Layer 9 of a small transformer language model trained on English Wikipedia (13 layers, counted from 0, width 128). Numbers have three digits each and are written without spaces.
Take only the direct path to the model's output, skipping the later layers: a vector added to the residual stream pushes a token's score in proportion to its dot product with that token's output vector.

Output vectors of the tokens that the questions are about. A number n stands for (n - 500) times 0.0026.
"ms": 714528440613682464677321519315690514804486548575339910496539283440472543403707416728613581410673539419325386468402667488577519627458504411527589317668466399438535500412572595851317588653442637462589539548488635454488446682797394398655269348573472653484604535585580697563446943439516520680492383525300343620701921492517339473437711292513722352465455625480471508417229329706430284516487
"ata": 323420459475666595553371633518516482807680361600233539482385334489259537585712318384425630421534516440543305537494490587483502513293742435478373414288544433372413416370482420719325391510518600405496353503616633683533572604569490418354394394556497519531441619520518597640661732336435450495307411546484585542823556327662269343319551367516534396657696416477557537469596514605451448418354
"anding": 777349599461434324424343564774649527660693639571787566467747379371405680463691338567555697472717683586391661492246604519401584412546664292482303455406653312640421538388691680680360473467435464643370445575421764716467487708458492483472475416422377558639350567482635398547465526416748598592360596483509492781484484484480477298272557551464641543599382630541335451315496484603496555504288
"ifornia": 481630293366552545578437565758853840940681724224434803214537270469342426438869466732524470492777548412196565654483635646312586628277558415481576246289781642621258422370696633638208664601241710602364540451551774505571628638628175166315101409472514697540243602419387576828418644515599563417447733447524210683741674525726031347330785353488500465590577398433484347291344479581557649375412
"co": 314451465652639422550359310496654626743316592317360646545559391476585531291727494507622510463481761430476612571471601463671526507291380649482696372566555394629396702494593564472318451435329661403271663409439629416475446673592361262636225428500800648530340573685396493661489608362463372292504444627258657549801777371673341389414464404375426386507611485431467581413589583436593530522590
"u": 248634503569579562712369542531331357520486408661448531439412511559518532261453592414426569325370531490547561355431464541421539391459437480392432512675500508410576515263515342478453446549598545572267505572436571447497411480500464429379600408601420536440506581452625311561724553556577375482443470418532430524672518452448587367301365649493388585579536436589538559373532509358435436494655
"ie": 513576423552392623600458764593401589755406642475702546273553435514698415491682652361379268423477701351489544517394320438437508344385571443315421522602515370382431471470344646482463592448619551661296580637319504431360537597503366519639556646579548613342398610618469522610370622630593471518446640426616382585547579612696417687474578490394530671478526479716458658435392381605455584603423
" place": 760416447243625654592300737376668620558758562337190509571276383297339573360411367526581590541569684482508799496474365500450549553568709493489456571481550538707355515491544430632354440511503658425639546451381496598662577643687539522430355567698511427375191751644361636591516513427270594413493504510505242677579587469595245310542610573452623641684474207336521424552404439648695615478359
"se": 560564443479376473564288509417627713750432582571445443408581379488618383398593437515647346187416401428456536584688673564622482729242418274507398455371457473512486689664408627418542563537342392432525610538161346334200539622775318426559202686522608616601328795518639431476590500481511556422441404713306475617624504699544613386352496423431599467390377358604610496600521274555533486429364
"by": 429503507355427435500566653158835665582487524363420701389492167496591481250528624515602586456606526500404546261582672336761533598418692569350645296335454415585282586361393719516365582600541607489304382362437627650584398520587305539503347678447659518535525419536634283610340373538371444483489610578582479519692782349504438525429383373470390444704466391327406515391282312598566393662639
"'": 472533398658461431497518538629474407481500417428637756412457521524514588536651585444403621452500489571549449636416346313586498444600604596500624428435516549356518534530509596500461513595583399452500603441301384437517393749447404707461526384606366533366478655641464525607462355480569288450442278371472363418422577582563343376627635621444520651412522545539424303510491579492572654578618
" #": 546500314415641547509570651417473551579514611494624554397635385372429388602601543440446495471406460476478533497421482610544509484464457303536472384468508542596493497473531693484283495388540531528562488517427799681599583633421440331513213622510523690422415543599368661491379787592704430411386556648400443551369345593579356386366616528449488513656556394569394406431484612418511471351324
"í": 359632478466510654465526770486723599858595586369496685427440304461453575494663431546574410436460702409549406567356571543397516370281520484229458520431345664442475536417549590593361433331476716500364532487417646642346204571500672263375309614557653573683510735583406529566541612644436451490497423527536406541518538364812441589511553494662523453484630462532495507455453574651583539396307
"uro": 620523458369576630798217658520609589806482725517487619583411374448489541422723586407548610292489555895404453531447707728447529261418585475277489436398624667628681530329722370573295543719479674536404567418567715687332521581388619361323416556575615540813551444485385464524621679469424530535577763497431442547734437523480365429319585573447546310555698575707509621223484528434518517367376
"the": 755394409588613179637495319605616468709635547585511663526536479482473441479488410536458418517544481452297639649416609579577582624550543436538458401103381560572269374591641533558388565605433698446444551381236648430584462693565422384644347475500503452514584536691584455490320602486645354776474601554415442493587608469524261470388514458489433391312444632510451567315610593571474454366521
"uth": 400558489322403378720438630427621452755629454526258568364512371463297516354624436569568749413500485717450529496345547588449555569507641556246253474376511640388543512550561525554308378667521780533350512496899748633395333739777409545450327579637641637337650401583455556593536627590559415500319704626467360656572641576860465353266400590515621391568864524667428523370593562492643383367426
"ough": 763537431609697313642543629670446554682505471695522841559484258455399510569396571519743507410504429505496694547342465576337570464402515522504396513608587354603348596593504475667290618629465491449227447427524415610686422686675210371606545754548334217705314371437750426351532391633628466526451527702514353687450516540552328380595624396324644666358556524255413210605449442631556429368329
"any": 489506455418391681458471474527678538821683397419190411508469351508342558500599762536511545424574337670675510570350652514412543633300428408483440429288414592541486649508492417579418773421334708704468341420515649598394686436517478281547270649346457549609242612511580373698538533311397224383165570454580508625576389526374391512320669341477633606553602485590482676377496402504582604443543
"k": 467484416466497270494443471447642463606340377576383556543551515541344580422430544394378553378491436507382446258526542488536489442537365460455488447563564347334489390502645384432389413318459571551391587349422538443445446380597488669700406555562570443463367671569566342391435527591590432564544681532322369506695640595431562636417121347328530476561430478348469602503477538523590615550623
"ous": 644425403478689492338347730464576524630359421466269938230422254533550551628519403500619561244222641573537678721403555401361543318547409289533474344511604462536514637483480620550324732440688432634487568587731549610493331726461484513362440358541568507351708481344697718408440465383593466444552469632556286730521412429624511628264331485521612605723509676568528585427412308708652391429512
"ole": 442572509463475450555521512435428589776286585421467523532462415500530432485576329632500566446569839578629543589452497397585552360482840406553386508441506524668520607428672373504367726429328581401305568494415470587481707710527487410434200442427763534416475535535462623398405577374536571458316596541492546770557459416565398416252472513621576514683573663506347425334507340513449476589403
"apan": 304437563407649412658500604674518639740669705378209633457420349479234540259631576601588441441691607486268586532624556731587630327470403473353607410118593674695266732386517445444192542465410537705443443457344610643538710648485504350398231570552473655581454698485281489607701629396448606406488568536375582736728586354657259267526394431388520601645562463543525417425319525561676580399324

Output weights of attention head 2. The head adds the sum of these rows, row i times number i of z. A number n stands for (n - 500) times 0.0023.
o0: 399411630375396167471661402500614628512584409712673555486675278524693476573352503496731364566560449571372495422229370275352615418412747367344580494376629607448688354311550707455196637483453622598294322546326454769418542343354693451377300472391530672615752611749459652269394643220604420484579556419502472561285646582742810399652679617298524391678295677266403432351375611501530537619549
o1: 284809381493334289343410308369464382949486375327454491414519821466314470554540643494402444739248621422561531674627263475595580447328214543435552683432642548101420515248617561444276557550561569480491858477497452495692447608463546506585572539335288545429156753508432638601526373353456563531452806716471536643491352514420517381640565402537555524743365794571609509632401285582601509498451
o2: 487691459668241426667646695526564380469595345515484689690302671460513638453090497471429376422413206501746102182602510471311508628394244457411434494338551411531350439359629395317374284710705454324691350255313790701848654622404346557535466613594367412418359590806424565667608491464609457488350321511480429527491375704491426639697600467473550409448476456405638363660444642474450397531378
o3: 597599448557365611523769704594326485623359611688582608578442703479670464645627434412659408382395382166610505629590677267678380459324300579545385335202513655337424740638186328521580429434601443735805733364601441735511413630466506705384221258496495410808754633345074539407438459566303362522424432671413561329629457458417256442431454592472624310644428433575618631542738454475585405452342
o4: 400537462457423490686445460511512470707265514648455725358359549540498345694298620494291500376695107583608518607837690474369401594443573362470421427485100459671684536556446464259454511468428568356390709395514387611565573373864601502455380535513472391654373438715612591256349403259410731744445597462351460589425532255274552659307631230457615451685529494545388656371561433630656454641751
o5: 726355411451390562546335527406457628379337599480734560410340159567674413529321467680769598439421449325501606550667353707653312601579619553297473529572530630624563432465365891623310603453508567436251567460635373389784472545333436333564497503410602642589537528627615461449380554377440474724544737474764422351277431616711110640632596779407687431383480668482565565509517427374534509370779
o6: 718544527376555323465782632681676521501634651539196594486341602668684286460622607485461504554558261272598286402679617914422518585505525531496415384390681191498115430522440577530512637529432544474519426469749220535768298471553580566436643466595581327188581496440805521560330620090532415608499430423728605631355457503679497433530761587614598590651697717491464533422812456449478549549426
o7: 424626564515577621327794383600662402241877554332343576637361515515668484576610424681506482588295405615625555307791481460274603622818622530767706493386593487401471521616588693170374427501578188495499434282533452526552559491342356657595494371696509519534609534403369737462785551829509585403504540300490470665379440542334440535386505361589725522552388689560544816450485560411711570471666
o8: 573505588592508575453553443501613555149547700678419256439406663354510590614276521654770559491633496478653562478667544661377576282317782697442545562578547521697796541492576400293484591936633476809614456247629393497539573555400571826375576653326334464532423480466232350729510414496329486519668348403633433651757409338408823541503607523377231632729547292591601359537335641540449632563580
o9: 222715556618839465481316531411407458619482441450598693568605660326575496581291723324218466610559372368538605472200437522546681301365645584663478372342641486577360392628402498347477642663614287409167761630536543668273642508090224352384590423709501407427208595489425761458432378444759413512336633483414545392599372460569423377635700375678341710611496476589550360576848581583395356479293
o10: 612401482468286459278104093726395415831294313568409307623372599534460514574684455678453450576238514395469468439420551689474517519503412539254558586605634467491443501501593595792465604427505475411341345512625543503629653699598579461583486516454596451835429454349305610650639467459824242385328508325690801598606451481470524465437527261732497495335592565323327810540363384587549686592443
o11: 565394496524451630497590471272501330743378505569188462591568293632506308497365285816496681792456534344642432481671729583606503631504782555419359424422511497550705379679414436558275533669373597435807467433767605657517506437590308314561563254459461604623424417370412849237347549522550638636559670769489515590579526376525452540636534453280409679527336543391486351364604652535483328551519
o12: 394761258609462189429550440281495522239440358670481242719671689457415581589350484464596435319403576517490501499572472511726415441496645305302477686741452621490747564250498305734681498664586337387457614793433451521573595374449568660488350448513546335485707645416808577493562649453554738630522421745291420656515503489410314472526917488372437560619553363454454569695521453460350333403287
o13: 369669630547480399546550638635629480685712395423442636579537724493392533664571075329453571523352491321676531508350385543448543574811414544413464562260553752373734553473513298351228315374468774447440551430830364502601478541591527510448476663505572614538655302207739335444783444519840478329406594691708586520243665332373293524550376620607376533506615523743711610221556772578481435336485
o14: 605712216653422445494610678291464566299505657616698677563410456499208499560844486365441574766430631500266502435593486614321531593433581617337586407333580336495571382245572387508538665887442289506281497325412363561230485736404684550587582459537340765579495383277605419305527424676716524602507171155553660618556613511552423436530475466484666433428427475582456477637442518310539467556513
o15: 885731490453748281266636518575689571400524469255638692497694607413534431531528577621349542460732311536473445481266265645535542389589270914807398400690427433414314783521485611609345600488563767528290608593349263368441535365463412661560470514320253263777677403577418458544395424532455547688362597698400321361431647583367517648642401362337439428407332443150378590573463805616602701781318
o16: 501172517666698538304288633586416340625579583484570679633444473499339567338274507412376472449234477311689497523467557400536391613547355342394459607361179516437256490470435505477352616420644312540678330551717584403500577341318571418295448496569516394693529424533450540481384261369327697410614639495663528769450710359858870461400488670455399401365320411564443678449484377462616270447534
o17: 448611665403670394543498247316453597507361543690723435510455531264471627544486371420465340519473348409334675454835517143450481548469260291573532606536563539635484381499759679570583275505393503446376314439871452720296654380639454396435581478667624720404415383482454732392677417694628376552558472452534478412552377588585466514405533499470758419477336474199616300553457606305439404393625
o18: 264293406576446597552288206503326559548330473460482493575460578574675710572732311577486627642239731570405503682420430529396419434648533678736454379579663525489378309520502652668449612501359457474701663395461290733619567593108608465679282453309435576059536519370173671420439551269189666490514531466342655657377481350559429664568732373513656601593704330485527434404555445515529562552369
o19: 458564287601484652519332767599291672589508565760564558562430455520497606512457185574564410566719902478415584337676641866534534322489475468812411293446459528413284606561772551310347445709239215656621427516391483558476554457525472177322659431592363636918666311464916475578496337588477408389406582480397588303572492440417426590804311515564533530489541797364539708567454634366487443507398
o20: 423502506534636576364689480416532454724268278485169354535498303538401737374437546653455337478573550398575287550521765833506509485383545737485590361272693265698539533523955486338647725535378563494332444662437490558706431413333546459441198465575603694675464594425524372516464558586419647392633387645400315563593624764360509548712503942351258513639634374588476798554519237535584658452448
o21: 579697340519548744546607610514568754266434526594729333478418536689568520554368700585936663591513531466579597423598513291562399474680722486526529417579551433635343586514528496322556575417529449302800463502424600672326562531335438323698354432531379533473296458181632290611551287555617559369453622168708431679361413647360383446205341553355434756684423336439276724311557221402517521550503
o22: 318427533660312401313279496699486516342748531662450387200664531723243475538362715548573354518674574553409577449389511640421389549438479472543444521690517655748633503542639386811544675389488441426457343511441776366637579378501328449454374468431580390551569558170544468662508566622531410441455389659637430492363429565486520374465585577423571448497561447384360509542524568446390676495580
o23: 350352320472370632268731391320404470484441585591901299424422434453486536429687556358451556608330653329534367473472587643583374446654599481769613592426514431683547896586429717662407358282347437297462584605541327570625484560690437458650327508510663692576477492690545458538310629452624516468504376446438523572530556622563404264696604430464167488491473673475616469709419707708539442517576
o24: 539584389460296444429491662470694591531563457326492400414378563345487520598344333668745381318685555343341579484483519622456418611600333596437347511373403382463852450787431731620449395469273541593391508734653600331303791553617479887556480351590487604397413569677580522591261396311627807542645397423586458535346425610527418504522518508823716773419603417611581506429530332361484573543177
o25: 576233521519451184639514519482578311547501636524363394430657634351353454666584633378505640737494486434455535707275513438537513756450452413585587510302414404550614713502545572408612289328287500436565061428571547662457508195324504635518363616637416452286621489687646440703413565388566614436540512410453616396299355634339337264496264239373407247493361670335577648233491396365515505389385
o26: 581545617432367511554322302681612535482570386319731616624564669391450605514669424558937506701587420544479492268530505447429662663542428625533475439462342219475133558488479371553678786552698608701833476318590375569396436598475420722418439672476517697451380476504843377465358582395490442489651647651441564485185460781455526418512562605501399363496291319398393351514613335602394628559779
o27: 399367505636270738704504780742387456562494431206614410595653262569422688483384472376351313441805637356273616308651459583225443461223641606677382482468531315407282425564637440543564411310672612438434564659313735461264460279421579553359414698581512692501388559521411549424528662510535704705481525290621529336450660420573301508683755351620394400661398488536387463251523308505493495420452
o28: 324244659467744689299474427452569367454385416527317289294471481479595653559449458574493761730725426426631347283463464479304454580484395247435292477651453348553394440600424594570420495695290611707433624430579500514490345184552604625708512431567362362553581450230353352347520397450535773309358131423460526370542660552625277462562597327482504360297485482554449528448510374403393370559374
o29: 422791686701511467205712641543456578620409696529539454535485661491278559353481508430565495436567561969453606312358572410401582842416624558560489376391433631535546628501488442615321437438464500469331686312420293573447473596529516500748259485638540687394532642559524504413474360484685542536394461549700615415664715360646659605512490405501336324473719213187371540693755254438509432384743
o30: 574714669579466542601618540475618357798695670531517564724505375452401347388333539416735639739576651581583280652453437439568620426589389495533383508342621571537509609625643797687572653424611643371583534207506514622250730338731448516462497485467630453579651465390501675725342233530309251393478310611504858906520262456414416754377468418441679526658281597729401567439411422574533286536397
o31: 328499308461654565563580632556383412160360536371748547476394703461304584495545474578362598532859543572313474631637429388583463208439646513409393453737433536559620604407337512556620537543283774449529382263653301600766543474268352507284627545541390401548551464543303451443507339662770463270331394484740824419271403324488399530362782795527303632582304356490301419423646443320591409496466

Each question shows a token from some text and the vector z that the head gathered there. A number n stands for (n - 500) times 0.024.

" May": 562495506483520488536493464516482496516525509459489458469477527469545484512468505477477512478484
Pushed up most: "uth"

"ed": 551456475448467498555464411486411493477489512536437458558467543506484474492567459500527432528477
Pushed up most: "ms"

" c": 495494449513530510546504432503479534473514477465587452521505543491454494522478468484482458529493
Pushed up most: "ous"

" ": 560488471508502519526496452513450499490502541517471486527491504527427486484519428554522491493526
Pushed up most: "ie"

"M": 549462458432474529578475388451407493477464480529432465555460522499473475481578441500551444537504
Pushed up most: "ms"

"le": 493473513450519444529487462518441512456501514487470406494464519529491520473556502470448476500504
Which of these tokens does it push down most? "í"

" of": 547502536479518465499498457572443503484489455495446478493523542538484488466527465528456443482474
Which of these tokens does it push down most? "uth"

"ing": 579506469488524465526454491526478519464535480538520478489540510553521477501502517503474486477472
Which two tokens does it push up most, strongest first? "anding", "ifornia"

" |": 560487495527511479513479458536428489450511521523481486506489526518443482511527437539508487517505
Pushed up most: "í"

" compet": 508509485503524491508487419508465521506535491500523470507507510523488493492508475488469503515479
Pushed up most: "ous"

"|": 543469505502543461525479468540438514449538512503449487504472539522458467474519471530459525471509
Which of these tokens does it push down most? "se"

"ze": 600528479479475511496469420479472468493479557548486455563481514470416454448461470581407487511520
Pushed up most: "ie"

" the": 571474479490551470519544523543465484515486473461443512515533515562512466464522495463494451508507
Which of these tokens does it push down most? "í"

" B": 561413476416502473569480500491440567486522592442513549558506454543476447485558436519509553419472
Pushed up most: "uth"

" f": 581483505507461460527594576453470539473488595497451504537533539494480505426490483395521427451438
Which of these tokens does it push down most? "ie"

" she": 580536519485513478507476408481485519501457509538512463491479516483453443485505495501451509519453
Which of these tokens does it push down most? "u"

"um": 545470489530556432534478483560407528442542501515462479482454528535452440475523469521452518494517
Which of these tokens does it push down most? "ms"

"l": 581499507478546501551491418542463495488514515495504437523515533466474496459530457497454495509475
Which of these tokens does it push down most? " place"

" The": 589459515509519459524485485458476499518510503498474495517502514518509454472492532480440460523537
Which of these tokens does it push down most? "co"

" k": 569428662418387309290545338169456401500328441409469418230565553444670475314430551484463727097122
Which of these tokens does it push down most? "ole"

"50": 660672615602684022215628550464301409408410573688339610323496478460255259727580647791525599635447
Which of these tokens does it push down most? "ous"

"ite": 512443480514512451565519485482476457429545507532455436518479537542468506483525439511531491514495
Pushed up most: "any"

"15": 570509499499515510510493424523453520501479520501499455535496506510458470469521480499455513528501
Which of these tokens does it push down most? "u"

"eat": 522491453470541451542471462522457528466522507497487444471548532557473498455528494503451442551473
Which of these tokens does it push down most? "'"

"e": 531563456457470471478536410619478565455524444485435398455469508517514448450561354593380483445460
Pushed up most: "ifornia"

"2": 554513509457548496521501504505444484450500530485429494511483516481493432518528477525495532444475
Which three tokens does it push up most, strongest first? "ifornia", "k", "uth"

" tr": 545473494486487484531478444540454499476481502452467471500514500493478487499510454498456487505501
Which of these tokens does it push down most? "k"

" on": 515474558444532502566514493531469467489465533498452472466497546456466492464515477467474450467484
Which of these tokens does it push down most? "ole"

"omin": 417560524429585482590525408512586567512594416489537555437474520518524534540532512499420440498420
Which of these tokens does it push down most? "'"

" to": 580477486484522431510455445590479530471516546525471460518499538521482484484488468513486483505466
Which of these tokens does it push down most? " place"

" T": 618524516273573668620433555546532601319515621329484447515487589438587364596518440513469617294488
Pushed up most: "ifornia"

"s": 457512534527500550518477452420705442550499619551549473467552457331623434555448525533384460536455
Which of these tokens does it push down most? "by"

"areer": 538490454486517499528508437530470527498509493524470501519478536530468456487536488521474508517516
Which three tokens does it push up most, strongest first? "ole", "ifornia", "the"

"g": 517470493511467396492500491473430457501513481464514489458478513537502433443525429517510529450450
Pushed up most: "u"

" F": 789427443508290465597836889197480733364474815469330583767599584522475417289484590195695351371242
Which of these tokens does it push down most? "ie"

"uring": 582448502507494501578512426561455524481517499528472486519473500519470470446569422527473488535505
Which of these tokens does it push down most? "se"

"The": 590487494500554452524497444566453534460529496527478469495499503503519460476507481512424479516457
Pushed up most: "the"

" show": 559489504483525456515475468505498499489518538493487473507495529516486471466513493486458483502506
Pushed up most: "uro"

"A": 546471475486529454529489431554427502473514495522457458498530522515460464479525473515467498522515
Pushed up most: "the"

"ast": 545477515509513487556504441545449525472527531498472480522497503505474487463556439526468504540482
Pushed up most: "the"